Layer 3 of a small transformer language model trained on English Wikipedia (8 layers, counted from 0, width 96).
Take only the direct path to the model's output, skipping the later layers: a vector added to the residual stream pushes a token's score in proportion to its dot product with that token's output vector.

Output vectors of the tokens that the questions are about. A number n stands for (n - 500) times 0.0025.
"ag": 488 452 439 681 678 238 482 469 638 534 632 640 532 362 433 455 554 370 704 470 468 555 499 378 298 522 561 585 677 514 497 497 301 591 445 484 640 557 448 390 494 490 376 309 535 719 407 568 464 414 457 363 379 529 328 566 622 670 426 447 563 572 583 612 473 526 420 592 595 286 413 531 405 540 544 575 362 564 729 515 336 468 451 528 470 523 548 397 779 491 538 248 477 523 477 623
"ated ": 502 710 726 530 478 706 560 399 687 292 379 348 576 296 548 536 647 513 538 563 288 167 571 228 424 612 633 468 750 378 267 407 495 372 773 369 274 565 485 293 575 697 404 479 602 316 569 640 414 701 553 578 308 473 548 580 375 607 414 537 397 665 502 752 506 503 520 518 471 462 434 534 478 394 521 475 534 495 624 613 612 444 519 466 676 334 495 448 351 372 290 720 589 404 559 604
"ers ": 332 508 574 460 413 487 612 672 317 197 673 527 524 578 688 572 552 359 538 493 525 541 640 270 550 616 434 451 667 501 184 698 557 403 429 605 460 575 573 380 656 446 357 430 616 477 817 541 511 461 522 453 417 767 394 552 632 547 719 343 403 494 452 502 709 651 425 453 249 603 691 568 380 490 480 465 584 721 493 470 474 399 366 316 421 400 394 434 550 501 513 387 610 357 497 302
"ul": 485 399 517 334 480 513 310 404 572 501 386 600 468 612 643 436 523 543 378 336 535 509 527 308 261 615 502 598 660 631 442 444 283 372 496 356 479 759 427 283 477 519 632 443 379 429 681 569 487 525 412 324 421 590 430 316 563 552 547 628 700 254 465 786 491 409 656 538 474 370 687 506 396 655 434 545 539 727 441 510 506 474 673 325 447 593 608 543 568 619 502 474 565 612 562 496
"202": 351 656 747 586 556 584 528 555 557 522 706 568 507 373 661 488 352 569 535 406 583 362 573 558 352 203 311 326 596 473 361 651 663 534 554 419 479 424 450 396 689 250 408 604 575 404 423 508 386 547 472 570 522 529 477 418 420 717 607 588 680 541 537 683 468 455 379 493 277 512 427 457 581 606 428 708 316 454 338 195 429 678 417 511 425 197 595 667 616 828 389 409 521 494 401 697
"201": 302 646 823 587 461 642 484 557 732 541 476 554 572 299 621 434 358 589 488 353 537 530 486 573 303 325 416 295 422 396 359 543 718 566 620 434 410 493 527 464 685 312 554 699 650 472 475 408 426 624 479 491 541 583 570 460 322 720 572 577 680 489 594 456 437 322 427 574 336 546 469 484 560 426 418 644 288 458 339 322 486 740 442 612 387 221 658 518 562 691 428 223 514 524 453 710
"bu": 555 468 339 172 543 540 429 675 523 466 487 591 495 470 462 773 500 566 396 662 354 519 503 647 373 617 620 363 472 166 541 558 454 524 480 527 503 606 420 426 489 465 368 669 609 572 566 610 425 515 431 518 162 417 548 500 494 609 442 250 524 370 348 564 525 454 330 751 555 693 494 514 617 317 483 500 550 265 434 452 513 493 399 644 779 445 529 694 464 657 464 468 527 625 514 598
"ic": 789 475 867 627 535 499 520 564 374 217 578 400 483 407 466 352 507 352 610 485 710 532 541 332 388 591 455 484 405 576 597 491 589 656 448 503 433 377 392 353 480 405 460 309 532 296 715 380 488 414 579 345 557 387 375 348 446 492 493 366 603 728 552 587 592 379 580 591 395 479 521 482 592 359 583 516 471 620 633 560 311 446 532 588 478 664 509 791 499 421 586 547 505 424 627 423
"z": 552 483 206 399 544 491 727 347 590 378 353 452 423 553 611 413 492 557 365 681 418 598 705 622 367 463 628 598 329 700 608 415 428 354 682 358 585 466 665 485 725 638 552 356 549 507 418 461 537 628 423 488 389 538 532 419 508 375 551 648 407 479 456 404 680 463 655 507 573 669 556 480 464 428 608 507 459 455 499 277 339 392 447 581 355 488 507 507 545 347 469 454 565 531 503 609
"as ": 678 507 395 554 609 362 420 564 533 391 348 688 373 556 398 594 535 557 584 385 347 390 524 672 596 396 729 613 714 220 509 510 582 549 470 677 495 526 727 580 539 362 563 505 706 567 588 617 443 497 432 495 216 577 439 460 491 747 456 632 418 460 434 481 622 431 383 590 127 412 356 566 623 335 446 408 517 501 805 506 360 429 504 467 784 224 266 528 573 445 401 495 469 511 506 433
"te": 560 489 677 362 534 648 588 578 271 436 466 437 407 422 590 467 550 531 473 631 561 666 239 645 514 441 583 443 394 648 661 438 572 319 505 423 566 498 511 442 746 632 602 404 638 587 394 570 445 381 686 577 299 483 579 399 582 651 253 551 599 618 478 392 542 335 229 550 505 494 550 566 560 356 495 629 505 335 367 409 571 498 428 420 523 295 505 392 544 523 602 456 520 533 257 773
"===": 538 452 510 358 463 477 424 791 425 384 570 759 391 512 712 578 414 281 446 373 650 666 670 561 393 739 451 525 361 650 374 392 693 607 649 465 420 378 603 536 623 371 426 710 501 306 444 530 372 436 657 650 497 634 520 518 340 560 591 101 345 264 705 501 597 618 563 431 435 425 249 747 348 595 446 464 390 555 689 506 614 530 410 586 536 449 588 374 568 436 455 501 554 471 30 594

Each question shows what one neuron of this layer's MLP adds at an activation of 1. A number n stands for (n - 500) times 0.0011.

n322: 506 500 503 499 497 502 501 501 504 500 498 501 496 498 496 503 504 499 499 504 495 504 502 494 506 500 506 508 503 500 500 503 500 504 503 498 501 499 500 504 500 503 497 500 505 503 501 500 497 500 507 499 498 499 508 501 502 500 499 502 505 506 498 502 499 500 498 505 495 502 500 501 504 505 500 497 498 501 501 504 499 496 501 508 501 494 500 505 503 503 506 499 502 503 503 501
Which of these tokens does it push up most? "as "

n281: 491 501 499 499 500 500 499 500 492 497 499 507 502 503 503 502 504 506 500 499 499 501 500 501 499 499 497 496 499 497 496 500 501 496 503 498 502 499 500 498 502 502 507 506 496 500 492 499 499 497 498 498 503 499 497 498 500 503 498 502 497 500 500 501 501 502 497 504 508 502 500 506 504 500 503 500 500 500 506 498 504 496 502 499 506 503 499 495 494 499 504 501 497 494 502 499
Which of these tokens does it push down most? "ic"

n62: 498 539 504 486 536 472 491 530 463 474 480 489 454 468 511 464 461 465 518 535 483 512 542 475 532 519 506 494 489 583 462 529 524 507 497 504 506 501 494 467 460 514 524 498 481 480 492 532 486 509 522 447 479 481 570 470 495 520 497 534 535 487 482 516 528 519 501 504 510 473 526 482 503 510 519 483 510 508 463 481 445 491 498 460 463 497 551 501 492 498 436 404 630 507 537 502
Which of these tokens does it push down most? "as "

n170: 499 494 500 500 501 500 499 499 494 499 498 503 504 493 504 496 507 497 505 506 502 501 495 503 502 497 501 497 498 502 502 500 499 494 502 506 500 500 503 503 498 498 499 504 499 499 493 502 496 497 501 502 500 495 496 497 504 498 499 497 495 502 503 503 499 498 497 503 505 505 500 500 500 500 495 499 502 505 499 497 503 492 500 504 504 496 499 497 499 499 499 497 507 499 498 498
Which of these tokens does it push up most? "te"

n284: 474 493 505 488 472 490 529 567 514 506 489 542 523 527 571 548 523 473 503 524 503 491 506 503 517 481 534 459 465 502 543 424 502 439 508 459 507 524 531 508 492 492 457 519 501 517 503 533 487 373 423 506 529 531 512 520 509 537 458 504 540 511 498 503 553 458 501 491 493 514 466 455 472 511 493 519 494 500 481 520 474 457 503 501 522 460 482 485 443 487 499 506 577 513 515 481
Which of these tokens does it push up most? "te"

n313: 504 499 505 501 498 497 507 499 497 497 498 494 500 498 504 499 492 497 496 501 506 498 506 499 499 504 499 498 501 502 506 501 497 504 501 499 501 502 505 502 499 501 495 501 498 505 503 494 501 500 501 499 495 498 501 504 501 502 501 499 499 502 497 499 499 498 506 498 499 495 499 501 493 496 499 502 504 504 494 500 499 503 496 498 501 501 505 503 503 494 504 500 502 501 504 493
Which three tokens does it push up most, strongest first? "ic", "ers ", "z"

n8: 496 494 493 504 497 496 498 497 500 494 502 504 499 500 495 495 502 498 500 497 505 498 502 499 499 493 504 499 498 495 501 504 505 499 501 504 503 498 496 498 496 498 498 505 499 503 496 495 493 498 500 506 503 494 499 498 501 495 498 501 503 502 498 502 502 501 495 502 501 504 502 500 501 502 502 502 496 500 500 497 505 498 501 501 499 494 494 496 498 501 503 499 503 499 502 503
Which of these tokens does it push up most? "202"

n324: 505 496 499 500 497 498 499 501 504 498 502 503 504 497 497 496 503 499 503 500 501 502 506 504 507 501 505 502 503 502 505 500 499 498 502 502 502 503 498 499 500 506 497 498 499 504 502 501 501 501 500 507 499 496 508 503 501 496 498 504 502 505 497 499 504 503 504 498 501 506 501 501 501 502 497 502 501 505 497 496 503 501 501 501 500 494 498 500 503 498 499 495 503 498 501 499
Which of these tokens does it push up most? "z"

n98: 490 493 467 470 499 521 484 489 499 509 498 482 503 493 475 507 509 497 519 519 490 490 542 494 463 484 511 516 452 527 479 507 523 503 479 492 513 536 497 522 477 498 465 490 526 527 508 480 467 519 501 481 494 447 450 467 525 524 529 497 505 512 507 517 485 511 501 509 493 541 514 501 457 489 491 483 564 513 479 468 450 464 488 527 533 519 517 512 552 515 516 536 565 478 533 492
Which of these tokens does it push up most? "bu"

n295: 443 442 505 434 515 464 555 458 527 458 444 510 565 442 475 446 587 475 472 437 519 478 414 455 552 536 561 486 544 395 541 492 534 607 388 468 543 532 538 519 471 369 504 590 447 596 538 532 431 448 447 502 414 524 502 563 536 543 533 489 454 448 531 453 427 449 483 648 572 525 495 514 505 523 516 684 543 511 496 520 386 492 441 515 514 575 458 608 553 566 536 459 375 487 447 525
Which three tokens does it push up most, strongest first? "bu", "ag", "as "

n44: 540 517 490 501 534 513 527 522 463 506 522 473 489 494 466 460 559 565 552 497 517 506 561 468 491 525 490 490 411 533 484 507 451 517 514 466 471 452 502 592 507 512 553 455 484 529 501 538 479 584 561 487 453 517 524 493 504 499 505 490 523 554 502 456 579 499 518 536 500 508 484 517 398 490 517 465 503 422 419 529 427 448 470 491 459 476 450 491 552 547 467 435 604 459 491 562
Which two tokens does it push up most, strongest first? "z", "te"